Layer 5 of a small transformer language model trained on English Wikipedia (11 layers, counted from 0, width 64).
In attention head 1, each number of a token's query is one row of weights dot the token's vector x. The head spreads its attention over the tokens so far by the softmax of query dot key.

Query weights of the head. A number n stands for (n - 500) times 0.00073.
q0: 586,728,371,577,281,501,491,606,416,641,644,405,560,418,529,398,434,425,507,864,465,234,724,536,506,345,394,618,373,477,501,559,463,425,461,442,458,457,505,379,374,514,450,601,489,406,547,595,455,482,597,225,498,339,635,558,484,394,483,531,212,558,705,336
q1: 245,420,380,384,470,397,363,381,521,367,513,554,265,583,472,441,529,589,396,689,670,529,451,451,282,460,612,581,535,511,435,578,658,542,511,767,357,668,640,564,426,521,492,468,392,541,514,385,486,460,510,282,296,472,569,513,600,385,514,658,607,397,607,574
q2: 675,520,719,626,727,394,549,571,543,525,604,492,476,673,415,568,551,320,512,501,319,759,491,519,550,561,420,439,631,495,703,297,423,506,397,318,741,481,346,566,642,526,507,402,543,626,539,395,370,658,524,559,418,663,550,396,592,499,417,559,555,349,249,525
q3: 412,516,329,241,344,627,219,342,405,504,586,549,561,309,490,526,364,614,520,387,537,396,543,416,545,674,508,609,600,590,535,613,535,681,633,542,346,486,576,383,348,501,532,569,490,292,315,672,580,465,426,794,702,520,590,416,338,476,371,589,467,506,781,642
q4: 457,446,512,343,596,412,639,612,350,160,548,611,195,615,558,615,473,516,347,637,376,372,438,434,314,442,616,484,552,564,421,460,472,364,450,456,493,499,521,509,622,467,456,358,545,654,499,359,387,532,567,450,383,536,683,555,716,563,618,488,534,236,433,638
q5: 558,509,418,311,480,585,406,293,538,520,548,505,604,292,500,432,450,404,627,546,557,431,731,773,508,423,383,612,541,358,589,483,740,650,309,584,356,376,552,514,334,699,472,685,345,471,370,472,645,486,456,380,722,451,279,366,455,317,462,543,502,609,647,528
q6: 577,686,321,505,335,593,401,535,631,634,441,508,661,498,430,699,469,717,636,353,362,630,558,647,723,365,421,229,398,414,626,494,585,593,637,507,481,393,368,554,678,586,483,588,450,342,467,521,529,509,557,677,587,347,418,490,568,379,351,606,562,570,708,612
q7: 227,431,554,542,412,343,539,555,479,645,409,493,548,535,391,510,318,576,775,460,504,221,527,701,432,609,554,455,352,629,660,402,843,572,665,599,600,251,510,624,344,561,513,524,421,478,472,443,613,358,344,560,713,572,492,263,531,667,502,887,479,531,451,424
q8: 584,553,401,304,644,616,439,603,335,400,694,667,307,445,375,516,567,267,605,480,249,599,612,307,471,503,575,529,284,483,488,402,701,444,336,792,451,811,272,419,484,607,464,350,95,712,527,563,474,666,309,407,706,610,315,177,815,574,547,481,536,563,207,444
q9: 429,971,370,369,616,355,583,575,457,613,511,632,372,577,485,561,549,553,771,376,412,402,486,426,485,178,590,399,432,638,470,333,385,471,504,382,373,354,212,369,290,486,384,559,554,422,584,444,310,438,577,504,596,436,283,498,431,487,656,304,616,273,608,386
q10: 395,538,403,825,644,465,656,601,507,769,784,535,537,439,612,544,318,374,539,715,609,605,293,657,499,301,551,513,482,335,478,659,476,675,679,522,478,327,576,599,494,316,806,463,844,463,734,168,515,490,540,352,712,528,492,359,627,614,415,618,599,910,479,470
q11: 395,372,449,732,780,404,438,632,628,423,657,528,685,636,336,381,513,605,408,684,698,416,632,639,312,546,481,588,373,420,529,752,736,640,374,333,618,646,526,553,543,401,317,593,383,594,458,445,355,560,563,495,678,370,457,301,543,448,688,658,551,472,783,407
q12: 624,271,447,504,622,511,440,539,379,497,383,530,630,620,277,477,322,563,451,463,352,645,586,466,456,576,350,356,376,510,623,375,438,627,399,526,527,405,434,492,437,418,383,613,525,554,434,480,657,550,578,491,536,606,469,534,615,678,620,341,507,489,394,626
q13: 519,486,437,466,649,431,419,455,548,571,567,490,567,611,373,602,504,404,485,554,487,539,431,595,390,543,502,486,567,643,621,417,586,541,505,488,444,426,267,525,479,403,467,472,714,443,303,499,575,593,531,377,502,504,462,475,526,467,480,408,479,481,352,541
q14: 523,584,550,460,591,526,566,536,529,280,509,448,398,586,522,450,494,619,483,492,460,497,522,419,390,426,509,446,499,569,561,419,516,321,468,491,561,576,622,443,684,525,554,398,373,578,558,472,432,654,529,350,480,491,604,499,593,435,566,517,437,443,568,505
q15: 526,328,672,685,585,443,427,523,629,699,355,572,524,583,557,490,464,280,596,592,424,830,573,546,434,500,408,372,682,366,616,262,546,559,519,388,424,366,307,537,331,369,600,696,615,619,552,570,449,405,614,617,488,727,496,776,488,544,378,514,381,545,317,515
q16: 481,456,327,367,543,440,501,437,673,497,633,490,613,521,400,575,541,498,480,442,501,693,476,551,571,508,451,363,474,590,594,394,515,365,533,549,487,646,340,473,483,628,572,374,443,531,410,438,416,523,577,533,592,580,531,493,537,491,390,491,477,440,518,432
q17: 486,553,497,735,459,496,491,682,524,718,410,399,550,522,278,726,876,357,600,496,380,570,629,450,578,484,576,459,604,460,829,441,625,536,438,297,604,500,353,516,594,517,472,649,751,313,448,687,605,455,715,662,331,429,486,664,581,432,523,414,394,577,339,359
q18: 432,686,346,486,373,645,574,543,668,537,642,564,580,357,630,561,365,525,560,299,317,542,357,626,490,546,551,431,366,695,460,609,454,519,613,471,573,522,638,524,579,394,576,451,718,512,424,685,488,407,384,598,589,502,447,577,147,571,632,590,489,514,649,536
q19: 394,466,437,610,325,550,654,341,385,572,389,464,268,288,587,335,623,405,463,489,485,487,575,362,377,391,708,361,416,471,674,664,450,631,603,859,655,261,564,471,381,583,418,603,317,299,408,612,336,583,577,271,357,393,643,456,854,515,518,461,799,627,478,384
q20: 507,638,277,482,459,348,581,318,680,665,507,568,480,494,560,540,565,558,465,615,384,589,517,656,461,500,333,601,589,531,619,456,568,584,504,395,597,390,379,314,319,500,646,425,459,652,460,573,556,464,532,595,446,372,573,667,431,370,594,366,755,351,462,588
q21: 377,249,501,355,441,533,321,537,542,668,629,306,369,517,550,415,412,520,362,531,657,385,688,45,517,640,417,553,373,489,442,666,467,497,546,427,319,685,648,483,373,528,300,510,476,405,624,607,702,196,441,834,672,463,493,555,417,581,400,428,558,672,567,383
q22: 650,464,478,518,634,725,474,495,269,342,541,331,554,583,474,576,416,554,785,401,950,558,595,239,564,527,377,661,328,559,398,404,288,618,490,581,459,555,597,561,487,224,735,412,481,587,444,574,619,241,787,464,486,498,846,391,418,379,535,502,495,551,350,398
q23: 410,490,681,471,383,540,408,431,843,491,399,789,662,540,913,632,175,499,515,580,441,627,493,484,524,552,487,476,301,574,448,561,796,404,521,525,687,417,133,652,466,341,466,401,775,369,697,584,287,587,498,397,414,430,338,376,403,440,472,525,617,364,412,690
q24: 518,655,636,341,462,345,448,510,563,291,608,367,513,370,744,445,373,444,529,512,635,509,565,652,503,660,302,475,536,649,435,364,273,479,350,475,309,587,390,552,541,682,269,362,639,491,436,620,248,529,628,566,434,423,564,293,386,868,470,650,277,517,229,389
q25: 649,408,633,544,445,314,598,632,626,706,335,272,573,800,593,530,418,605,460,599,355,410,516,526,438,563,723,365,527,272,215,503,560,614,669,382,810,591,440,622,505,284,581,500,417,344,593,577,472,378,607,659,707,487,22,624,411,711,653,656,412,514,248,564
q26: 512,551,568,525,478,470,359,549,463,433,663,726,277,555,476,699,667,467,517,549,557,609,506,627,340,562,591,661,508,537,757,755,362,446,657,547,761,616,540,671,604,479,582,562,418,447,374,441,703,239,717,504,467,250,623,717,513,570,608,314,617,761,690,562
q27: 233,385,593,568,573,346,687,649,426,453,395,679,551,552,493,413,255,413,476,546,540,446,611,533,798,341,265,426,257,397,633,295,347,515,403,573,462,351,566,476,537,719,565,597,616,469,457,659,440,273,582,551,565,598,418,482,368,278,621,458,668,623,105,480
q28: 589,614,290,601,571,508,228,445,312,391,455,427,657,638,412,632,244,374,419,372,744,495,588,718,394,615,301,493,534,661,518,519,448,500,553,587,802,165,462,478,858,390,442,572,586,660,572,212,438,548,321,518,408,594,427,151,554,546,483,356,309,500,459,514
q29: 627,413,273,469,674,134,642,477,630,362,422,625,443,406,576,564,510,532,668,461,482,661,741,617,429,608,400,487,544,391,295,573,407,633,640,662,383,471,623,512,736,316,518,243,329,327,508,678,607,633,519,582,653,212,464,301,402,373,232,666,580,546,554,441
q30: 604,601,508,530,369,573,423,437,541,454,504,207,405,156,562,613,541,742,541,546,632,325,490,654,396,308,847,611,486,618,636,633,465,347,743,489,692,540,681,418,927,508,658,343,700,305,657,206,532,518,607,573,788,666,446,558,569,258,201,692,486,522,150,533
q31: 491,619,602,403,610,454,404,644,446,485,683,544,811,524,569,121,736,400,460,312,321,501,578,455,473,347,482,644,346,411,656,639,421,596,569,388,731,240,360,597,391,415,368,491,276,479,517,589,504,647,340,505,687,361,605,568,485,641,384,529,442,487,661,509

Each question shows a short text with each token's key, already scaled and adjusted for position as the last token sees it. A number n stands for (n - 500) times 0.0022.

Then comes the last token's vector x. A number n stands for (n - 500) times 0.017.

0 " standard": 475,524,576,470,471,644,646,366,487,598,435,442,456,590,385,545,646,457,72,536,452,461,539,519,592,645,504,621,547,349,402,428
1 " ": 528,516,590,384,546,692,752,333,516,556,499,508,460,543,452,510,630,516,34,643,332,424,488,490,589,536,425,521,567,335,543,474
2 "ana": 511,481,615,456,540,608,680,448,571,564,601,538,519,568,446,566,594,473,196,563,394,491,551,371,632,419,465,574,520,367,552,359
3 "ly": 520,445,555,450,486,548,586,327,540,537,517,596,570,615,488,475,594,559,215,422,451,408,403,491,598,495,466,613,570,339,479,434
4 "tic": 456,397,608,414,496,614,577,361,515,651,511,538,527,573,435,576,631,479,150,578,457,488,384,411,511,610,543,688,412,408,438,439
5 "al": 451,373,583,482,512,695,717,412,581,607,554,528,473,524,447,502,655,577,53,580,411,463,398,456,583,500,525,647,485,340,506,444
6 " ": 467,423,589,381,520,713,765,323,576,564,531,529,446,487,515,460,637,549,18,627,313,425,423,466,586,534,459,527,492,333,553,462
7 "dynamic": 523,423,627,438,455,650,622,372,486,619,512,485,439,438,459,542,622,386,106,599,420,521,465,437,566,618,527,616,511,355,383,419
x: 587,651,709,522,354,549,348,632,447,520,575,453,441,478,429,478,481,589,463,512,479,584,477,533,566,342,486,438,575,419,512,447,441,589,449,523,408,499,513,792,440,591,409,554,406,362,234,393,374,523,699,534,470,385,385,436,484,509,401,422,570,556,475,577
To which token does the last token give the most attention? 6 " "

0 "====": 515,490,438,533,399,790,818,365,535,518,515,506,491,615,540,364,663,552,146,561,368,555,501,509,572,463,578,525,348,375,537,541
1 "De": 511,456,460,508,465,546,555,371,618,755,550,467,564,476,458,545,576,494,272,510,495,627,608,376,466,513,533,498,400,383,475,481
2 "part": 523,507,521,540,562,658,617,388,543,714,594,607,481,537,431,615,604,365,182,531,464,512,412,373,467,575,488,581,532,295,470,555
3 "ment": 474,474,552,435,480,686,605,453,494,648,535,570,536,528,420,583,579,431,174,638,493,586,315,385,437,637,582,560,521,433,387,598
4 " of": 485,449,531,510,437,731,795,350,566,567,538,527,591,508,477,465,653,541,129,608,298,519,508,414,539,483,561,555,380,402,513,518
5 " ": 480,428,570,404,561,732,754,328,548,519,550,523,482,516,502,478,668,511,35,662,318,418,389,423,526,571,432,505,525,340,545,463
6 "Physical": 541,435,574,560,542,715,691,433,430,676,602,490,449,495,416,556,736,345,180,575,486,496,499,531,498,593,454,603,581,443,417,456
7 " The": 509,446,538,462,511,715,787,340,517,648,535,489,496,476,474,458,649,525,148,680,402,441,495,447,589,587,583,527,509,405,472,548
x: 615,682,585,494,352,510,502,689,436,540,593,418,466,522,657,426,486,534,653,343,557,605,593,470,556,321,493,424,551,414,489,568,606,500,400,511,495,480,474,551,544,551,466,585,460,328,348,424,602,609,809,538,434,391,449,464,530,550,416,461,517,487,512,543
Which token does the last token look at most, and with what share of its attention? 7 " The", with about 40%

0 "y": 549,526,518,440,439,541,503,494,639,643,682,548,482,554,391,609,588,614,212,586,479,497,318,301,551,570,542,600,441,370,555,516
1 "s": 547,494,544,442,448,706,663,360,643,644,596,559,459,574,450,530,622,626,122,538,394,435,406,413,567,431,562,593,416,396,519,518
2 "io": 545,471,618,456,465,534,569,451,684,667,654,520,513,556,448,585,569,548,183,507,406,480,483,299,501,533,530,586,447,360,576,397
3 "ter": 467,427,569,442,511,635,559,432,580,581,623,562,544,552,418,561,575,464,208,488,461,395,334,380,456,605,483,670,572,255,508,442
4 "a": 474,464,645,408,487,609,585,500,662,566,559,592,484,554,452,576,572,666,126,553,425,525,455,329,517,458,546,613,444,387,537,480
5 "pe": 536,444,562,436,486,553,551,442,573,651,559,651,510,516,472,486,534,494,194,485,413,500,515,229,533,597,569,567,503,339,599,467
6 "ut": 537,434,528,427,470,616,536,487,576,676,515,693,534,514,451,512,506,478,247,535,472,585,366,329,476,559,573,611,465,345,474,539
7 "ud": 489,449,568,415,514,613,556,442,598,673,593,651,508,470,490,506,519,404,185,608,411,609,357,253,507,610,497,550,443,345,528,544
x: 518,565,614,594,394,530,448,653,562,571,761,509,451,444,408,428,536,635,509,394,527,546,468,428,518,321,516,510,496,441,524,489,481,512,417,511,374,427,495,715,472,628,366,488,333,398,369,345,454,531,635,624,644,585,267,539,552,472,476,458,508,519,520,435
Which token does the last token look at most, and with what share of its attention? 7 "ud", with about 30%

0 "ult": 475,541,460,516,455,645,700,571,468,660,553,494,493,515,430,561,666,481,200,597,594,517,469,414,405,441,697,669,531,403,440,489
1 "ies": 524,503,492,456,432,680,625,515,534,691,659,538,468,549,413,547,658,526,184,640,464,466,404,326,492,527,602,558,522,442,521,540
2 " with": 531,458,492,492,426,748,793,348,493,543,523,502,490,561,517,376,648,569,158,570,307,513,520,449,552,474,573,518,333,341,542,519
3 " a": 476,490,597,396,455,651,683,415,450,554,507,479,561,518,490,458,579,577,123,565,409,435,459,475,601,557,548,520,413,349,575,472
4 " total": 461,434,499,506,497,665,633,419,354,493,499,415,502,550,379,492,688,397,136,537,547,528,486,544,560,621,401,549,722,392,569,388
5 " of": 405,413,537,455,379,752,822,368,520,502,568,486,522,488,510,430,618,472,147,538,340,470,530,418,582,464,549,510,423,417,570,496
6 " nine": 507,348,583,468,449,779,679,314,444,475,615,447,446,439,465,513,610,440,46,458,443,413,363,542,541,596,434,393,568,320,492,428
7 " department": 538,417,533,476,476,660,676,459,469,527,565,485,566,420,441,479,684,435,166,633,519,456,464,481,512,630,631,635,516,396,394,421
x: 579,634,649,580,318,441,400,642,510,544,534,518,487,580,420,594,567,625,437,409,479,515,477,597,577,356,447,483,439,483,495,395,505,486,467,632,537,509,518,759,434,586,445,668,417,421,360,451,395,531,761,584,408,381,424,454,459,393,372,467,610,605,510,573
To which token does the last token give the most attention? 2 " with"

0 "our": 481,522,558,464,487,665,643,374,593,553,605,557,420,623,410,504,648,552,95,533,382,514,405,419,571,573,591,581,373,343,436,417
1 " also": 502,514,588,528,466,620,572,386,537,566,321,590,489,672,412,499,707,630,160,503,476,410,463,437,499,568,572,619,414,403,328,458
2 " research": 517,475,599,446,454,641,591,433,485,579,523,519,500,572,382,543,660,500,91,677,536,502,509,454,429,650,585,634,469,390,368,481
3 "es": 521,484,574,425,466,698,702,428,529,650,579,583,547,538,433,516,630,537,152,586,453,429,473,348,473,453,582,548,523,426,454,537
4 " Ma": 524,452,575,463,584,655,677,423,637,656,675,636,411,522,508,530,552,503,190,556,343,512,625,413,592,503,480,519,564,318,532,481
5 "ch": 566,414,551,455,539,656,596,421,635,678,642,633,465,535,441,640,570,492,283,539,469,452,409,339,615,498,482,583,537,415,530,573
6 "ian": 519,383,585,492,475,688,617,464,701,655,610,515,453,444,435,557,671,543,98,533,407,485,483,428,564,560,513,638,402,393,378,451
7 " ": 526,436,566,420,531,753,777,330,575,566,574,558,465,453,509,459,676,549,25,647,282,416,460,437,546,539,486,521,472,340,486,498
x: 638,538,652,550,353,745,406,588,450,538,528,368,525,580,539,432,513,538,507,469,558,586,551,513,611,355,535,473,420,426,555,554,573,467,430,585,428,459,409,754,537,542,374,519,445,290,340,487,486,680,685,562,569,406,421,415,595,435,409,440,435,496,512,434
To which token does the last token give the most attention? 7 " "

0 " but": 455,517,530,377,433,663,717,407,523,556,586,542,463,584,505,365,668,649,133,577,349,474,553,418,551,583,605,493,441,372,595,466
1 " does": 540,434,406,410,418,661,632,478,483,564,580,413,488,617,505,377,727,498,310,675,496,493,500,446,601,570,573,436,555,431,564,393
2 " not": 476,486,523,415,476,564,550,399,485,615,450,552,494,599,506,414,646,526,177,497,534,519,369,436,523,531,466,520,556,411,519,325
3 " come": 524,431,551,509,453,554,505,415,411,565,693,415,512,490,388,533,648,515,176,485,394,454,431,456,550,657,457,301,574,359,718,403
4 " about": 482,405,593,400,498,594,618,396,465,509,569,500,527,485,502,450,602,501,125,486,318,422,441,390,579,617,437,429,452,416,533,458
5 " from": 465,429,487,497,425,700,766,341,515,566,524,510,520,492,503,391,626,573,179,530,316,524,514,452,586,476,531,513,328,363,515,515
6 " \"": 530,423,564,488,402,717,690,410,462,507,603,438,471,430,443,513,672,473,212,493,452,456,508,398,619,655,471,362,469,405,635,453
7 "N": 562,418,544,490,497,709,746,456,501,581,500,634,589,460,454,585,651,430,298,570,545,529,503,599,686,418,519,505,619,488,402,516
x: 490,670,579,610,567,583,470,566,598,491,583,360,449,616,462,523,454,714,587,390,571,620,546,553,573,267,402,500,517,422,441,593,532,514,400,519,434,591,358,551,420,581,211,578,421,470,417,534,391,547,663,648,417,441,498,451,510,484,409,514,548,591,556,463
To which token does the last token give the most attention? 5 " from"

0 "in": 511,540,508,440,447,620,625,489,605,603,518,663,500,573,451,494,589,584,208,629,465,569,355,281,544,483,583,568,372,414,472,521
1 "st": 550,496,528,498,436,632,597,401,541,627,506,545,514,605,440,560,599,528,153,532,398,454,260,409,562,622,556,615,440,356,463,533
2 "ant": 528,451,546,502,488,704,595,431,534,599,602,571,545,607,416,542,617,491,96,506,387,505,324,441,565,631,539,570,502,309,457,567
3 "ane": 509,468,576,484,485,608,575,469,569,588,575,565,485,592,387,577,611,524,136,578,461,529,411,315,529,561,605,626,479,339,513,458
4 "ous": 452,403,593,488,476,696,595,475,534,625,586,550,527,563,379,553,611,485,155,557,438,484,361,351,497,623,473,584,471,354,441,492
5 " ": 462,413,559,400,521,733,765,323,568,548,547,534,498,512,501,435,641,536,28,603,300,426,415,405,575,545,455,515,474,332,570,454
6 "ve": 552,411,567,434,538,664,605,438,439,641,539,626,513,507,444,530,605,423,273,511,474,503,410,370,665,487,489,444,629,336,542,432
7 "loc": 500,405,476,461,468,619,645,407,485,725,481,536,502,447,453,438,592,418,193,540,519,527,407,445,526,610,523,685,503,356,470,506
x: 559,732,644,523,415,590,387,672,555,519,569,501,442,562,381,452,488,602,490,428,471,430,486,542,544,264,464,503,475,432,498,488,330,501,437,482,447,457,510,674,503,594,399,531,394,352,355,335,450,509,702,645,424,446,298,462,557,491,421,516,527,574,506,530
To which token does the last token give the most attention? 5 " "

0 "\"": 473,527,478,543,414,759,735,449,499,514,458,513,497,630,421,463,748,536,73,613,442,512,580,314,490,542,637,505,460,442,468,448
1 " in": 503,489,497,497,431,724,832,330,506,559,500,536,446,528,508,409,651,563,150,572,340,505,540,464,515,484,582,490,320,376,527,480
2 " Barb": 427,454,529,486,556,590,630,409,553,655,639,587,554,570,502,498,577,413,237,576,466,509,526,475,483,589,535,588,561,318,503,479
3 "our": 430,432,552,496,541,615,588,463,633,618,660,527,534,552,433,570,603,420,228,544,446,514,346,402,508,609,537,528,504,320,406,503
4 "'": 455,433,542,500,385,617,560,494,650,641,519,465,532,473,405,549,658,540,190,676,403,563,494,386,440,676,531,444,518,352,478,509
5 "s": 412,445,552,430,486,699,630,304,466,576,564,542,485,511,469,503,587,567,118,539,374,487,419,417,528,599,608,529,505,389,495,505
6 " think": 538,451,496,451,424,632,530,388,422,576,585,516,533,447,409,343,654,442,131,690,511,626,480,413,533,683,517,438,440,346,508,450
7 "ing": 482,421,581,509,486,629,595,427,402,603,594,563,491,501,373,527,687,504,224,587,483,459,388,320,422,631,564,409,557,412,518,582
x: 580,539,688,476,499,444,528,643,396,553,611,437,517,547,443,491,530,646,586,419,601,474,494,527,626,267,656,484,546,309,476,439,526,541,386,497,535,512,502,782,565,619,413,597,390,394,389,373,411,560,654,533,462,541,435,646,489,451,505,501,418,522,647,478
To which token does the last token give the most attention? 1 " in"

0 "n": 546,539,545,435,455,618,555,470,622,556,562,599,417,596,416,505,636,565,107,418,415,531,355,461,737,533,563,611,418,393,476,468
1 "el": 564,451,582,472,478,555,539,413,726,579,620,536,481,579,419,522,535,602,142,492,339,485,412,403,597,638,477,644,437,327,598,448
2 "sen": 558,452,548,416,439,652,674,452,614,563,632,585,505,591,446,471,591,616,119,565,370,530,484,362,584,533,609,624,402,388,508,476
3 ")": 528,424,492,507,375,758,784,461,520,517,529,534,526,573,478,434,678,587,135,559,343,520,553,397,566,515,634,527,391,402,525,512
4 "\n": 504,442,473,525,365,810,871,382,487,573,518,535,457,521,506,435,654,533,131,583,369,513,503,476,546,489,588,491,322,387,543,568
5 "-": 504,488,531,586,354,703,662,413,524,532,392,515,454,495,469,647,517,528,290,519,452,564,487,452,500,513,556,474,405,420,619,623
6 " ": 509,493,561,503,470,730,725,366,464,488,530,482,473,504,458,560,613,436,117,609,354,495,407,416,494,511,454,449,516,353,559,500
7 "Physical": 530,462,541,651,506,713,714,418,362,706,605,450,508,530,399,580,759,298,209,469,534,504,501,579,481,517,377,587,571,530,417,515
x: 493,696,661,567,488,513,443,573,557,613,595,500,533,395,520,440,475,645,551,397,450,645,544,494,641,344,566,396,503,359,429,499,433,632,548,427,473,442,447,738,463,524,608,593,449,340,387,495,467,397,634,389,366,484,295,602,518,555,401,393,438,396,377,516
Which token does the last token look at most, and with what share of its attention? 4 "\n", with about 40%

0 ",": 490,501,506,493,402,773,809,370,535,527,522,537,461,582,503,419,697,562,134,594,328,513,502,473,587,497,589,526,312,368,546,524
1 " change": 442,515,488,519,519,746,591,345,339,612,617,503,556,627,386,544,728,385,138,595,483,482,512,470,526,648,478,581,626,445,544,452
2 " or": 546,540,580,491,502,689,713,393,434,577,511,598,501,498,426,547,591,420,147,583,426,500,499,410,517,547,502,576,602,389,521,429
3 " history": 488,442,593,498,474,682,598,443,418,598,587,542,527,609,347,590,745,444,142,559,525,406,492,443,494,678,552,588,552,502,394,445
4 "\".": 480,388,543,510,461,795,775,454,537,583,472,521,474,522,455,469,745,483,101,584,442,399,494,470,547,609,562,464,407,432,564,540
5 "\n": 603,413,458,550,405,827,884,381,457,566,536,535,424,520,499,447,681,512,101,580,407,480,479,483,552,480,550,508,382,382,533,546
6 "\n": 503,487,512,565,363,806,870,428,554,563,452,550,511,495,453,538,666,556,115,555,388,477,497,489,569,519,592,448,440,482,564,545
7 "Bar": 548,454,449,563,512,650,685,455,555,640,718,459,574,398,424,469,668,414,308,664,435,564,482,484,567,572,525,447,561,342,543,485
x: 598,710,594,526,410,589,435,599,614,613,726,397,545,612,447,503,551,653,576,431,526,541,388,417,656,309,510,338,510,490,507,541,534,590,516,594,520,484,467,680,451,584,397,491,477,450,536,480,415,413,775,550,538,444,424,443,618,572,443,487,516,623,532,522
Which token does the last token look at most, and with what share of its attention? 5 "\n", with about 30%

0 " Ma": 545,464,560,449,562,655,610,403,697,666,663,594,538,586,471,539,516,504,140,509,377,496,583,416,642,488,425,517,552,329,579,387
1 "ch": 522,488,536,460,554,641,535,434,669,662,639,594,570,607,420,639,564,516,252,512,473,448,363,361,655,539,453,613,497,417,529,507
2 "ian": 548,413,544,486,478,689,627,408,679,638,610,522,532,598,438,527,664,585,61,512,394,490,472,458,572,540,528,627,342,386,425,428
3 " approach": 483,424,563,410,502,635,530,364,560,662,596,503,482,560,420,513,634,562,69,593,534,467,433,459,520,644,443,647,492,315,497,421
4 " ": 465,436,549,402,559,723,758,331,550,560,554,541,524,518,498,445,661,568,25,652,287,417,435,480,564,580,456,511,474,326,506,464
5 "es": 492,436,572,367,556,652,608,313,533,629,563,561,437,500,508,501,595,500,165,564,414,462,380,424,564,476,465,465,573,381,485,482
6 "che": 604,397,568,511,517,573,539,422,587,636,615,571,471,461,444,573,581,539,303,554,410,448,360,362,575,615,477,503,480,386,494,457
7 "w": 518,491,614,482,448,550,467,502,605,555,588,587,497,447,396,601,581,575,238,660,430,500,304,374,623,609,491,509,429,387,535,523
x: 581,599,637,607,400,429,416,673,550,511,657,394,519,386,357,512,596,657,559,513,425,585,384,478,492,316,507,478,459,413,530,471,535,569,377,564,535,511,503,703,517,638,394,581,532,416,413,487,472,576,728,565,572,648,345,481,561,615,519,561,543,640,570,460
Which token does the last token look at most, and with what share of its attention? 4 " ", with about 40%

0 "sh": 522,526,526,426,448,555,559,505,608,618,575,656,479,572,473,493,526,554,240,465,392,464,289,433,673,561,492,578,379,401,533,589
1 "ø": 574,466,518,493,435,566,547,599,670,583,694,577,528,606,397,533,601,578,243,469,385,469,458,378,659,588,468,540,490,395,490,424
2 "j": 473,442,502,453,468,553,487,554,661,577,666,606,594,614,447,530,535,542,257,442,456,557,393,403,645,526,443,654,450,364,452,473
3 "sk": 452,392,530,449,456,593,520,532,642,614,581,549,557,581,464,487,532,520,223,430,377,528,402,382,660,590,490,619,414,444,451,474
4 "ole": 506,376,521,473,460,601,572,484,649,702,636,528,494,533,477,484,551,474,213,460,412,524,435,291,527,585,568,548,539,331,611,421
5 ",": 454,423,505,517,386,770,809,387,538,520,528,535,505,491,501,419,685,567,140,585,318,512,508,463,587,496,581,535,312,359,556,521
6 " Den": 540,475,583,454,536,650,604,425,631,607,594,596,541,461,509,489,569,415,239,616,352,570,591,331,560,525,490,451,488,307,538,524
7 " Social": 520,457,557,494,484,658,648,456,558,682,623,464,506,426,468,523,706,422,183,668,448,487,611,350,520,587,531,628,513,447,427,407
x: 534,739,592,621,358,525,449,639,517,529,589,471,394,509,418,398,411,542,561,385,548,697,582,477,609,319,545,420,540,446,468,404,483,564,530,498,357,412,460,837,438,583,458,567,431,426,355,418,495,491,729,512,520,470,445,471,562,541,457,528,578,492,472,537
Which token does the last token look at most, and with what share of its attention? 5 ",", with about 50%

0 "y": 549,526,518,440,439,541,503,494,639,643,682,548,482,554,391,609,588,614,212,586,479,497,318,301,551,570,542,600,441,370,555,516
1 "\n": 488,488,477,529,375,807,870,386,496,579,516,539,536,551,508,447,656,543,132,580,363,508,503,490,558,492,586,483,332,390,546,572
2 "-": 491,478,534,581,367,715,653,428,531,530,408,511,546,513,454,639,526,530,291,533,454,527,455,461,505,545,554,470,375,428,645,622
3 " Bachelor": 441,433,478,556,400,691,668,480,467,601,613,386,512,514,427,530,661,354,230,601,571,594,517,516,453,611,574,512,484,316,420,502
4 "'": 487,491,470,602,383,698,580,551,435,656,550,471,496,455,338,627,718,486,222,726,506,587,538,405,388,565,555,417,522,376,422,580
5 "s": 461,511,529,512,473,734,614,436,294,619,630,487,464,532,371,635,672,489,198,570,511,476,474,425,423,559,604,488,572,427,484,581
6 " De": 576,557,496,527,465,607,588,435,517,731,564,474,548,479,415,595,619,477,322,588,529,593,615,430,461,440,506,504,426,376,430,510
7 "gre": 581,516,542,576,464,541,557,544,437,661,610,508,474,482,379,611,633,485,309,459,564,554,402,473,423,578,546,466,558,337,443,461
x: 392,640,666,514,448,590,524,661,568,697,569,503,528,614,391,516,514,748,592,470,444,539,484,462,684,357,597,585,666,473,456,461,544,615,419,418,498,492,407,688,452,598,460,580,507,546,503,455,499,497,711,568,396,517,384,510,562,423,556,487,440,652,624,425
To which token does the last token give the most attention? 1 "\n"

0 "1": 472,523,532,505,448,730,674,354,662,522,520,617,425,667,451,480,671,650,69,470,386,526,522,495,618,503,531,604,384,490,474,385
1 "9": 486,464,633,463,439,714,588,342,780,503,427,591,460,672,417,609,672,641,65,710,527,468,318,400,465,466,531,508,291,476,353,472
2 "0": 541,388,658,511,432,740,545,421,748,472,506,580,442,685,344,668,729,623,116,661,528,381,457,336,397,422,640,509,434,590,379,365
3 "8": 526,355,595,579,521,842,646,433,622,491,609,676,488,644,356,671,725,565,96,540,575,354,476,368,462,365,549,610,525,636,373,439
4 " \"": 432,374,487,521,450,745,652,387,471,573,632,438,430,461,416,489,695,458,205,460,496,419,460,434,653,653,468,379,436,455,581,409
5 "The": 450,432,489,498,461,710,796,312,488,612,581,492,494,494,466,416,663,552,158,617,365,470,521,497,589,583,622,554,423,371,528,505
6 " Un": 516,502,543,437,488,575,629,301,559,562,572,485,491,492,527,522,628,540,237,532,356,475,652,521,478,569,527,564,559,293,552,372
7 "re": 561,546,531,485,478,531,592,468,396,625,506,510,600,545,468,612,592,518,368,641,540,490,412,444,499,424,628,461,591,318,402,449
x: 425,677,617,507,377,553,522,587,611,556,571,414,420,546,343,530,433,717,594,437,590,630,465,564,513,390,501,507,479,427,522,509,588,661,325,496,491,410,493,655,472,684,408,613,526,330,597,527,403,507,590,558,283,564,477,486,566,539,487,456,478,587,657,453
Which two tokens does the last token look at most, in order? 5 "The", 7 "re"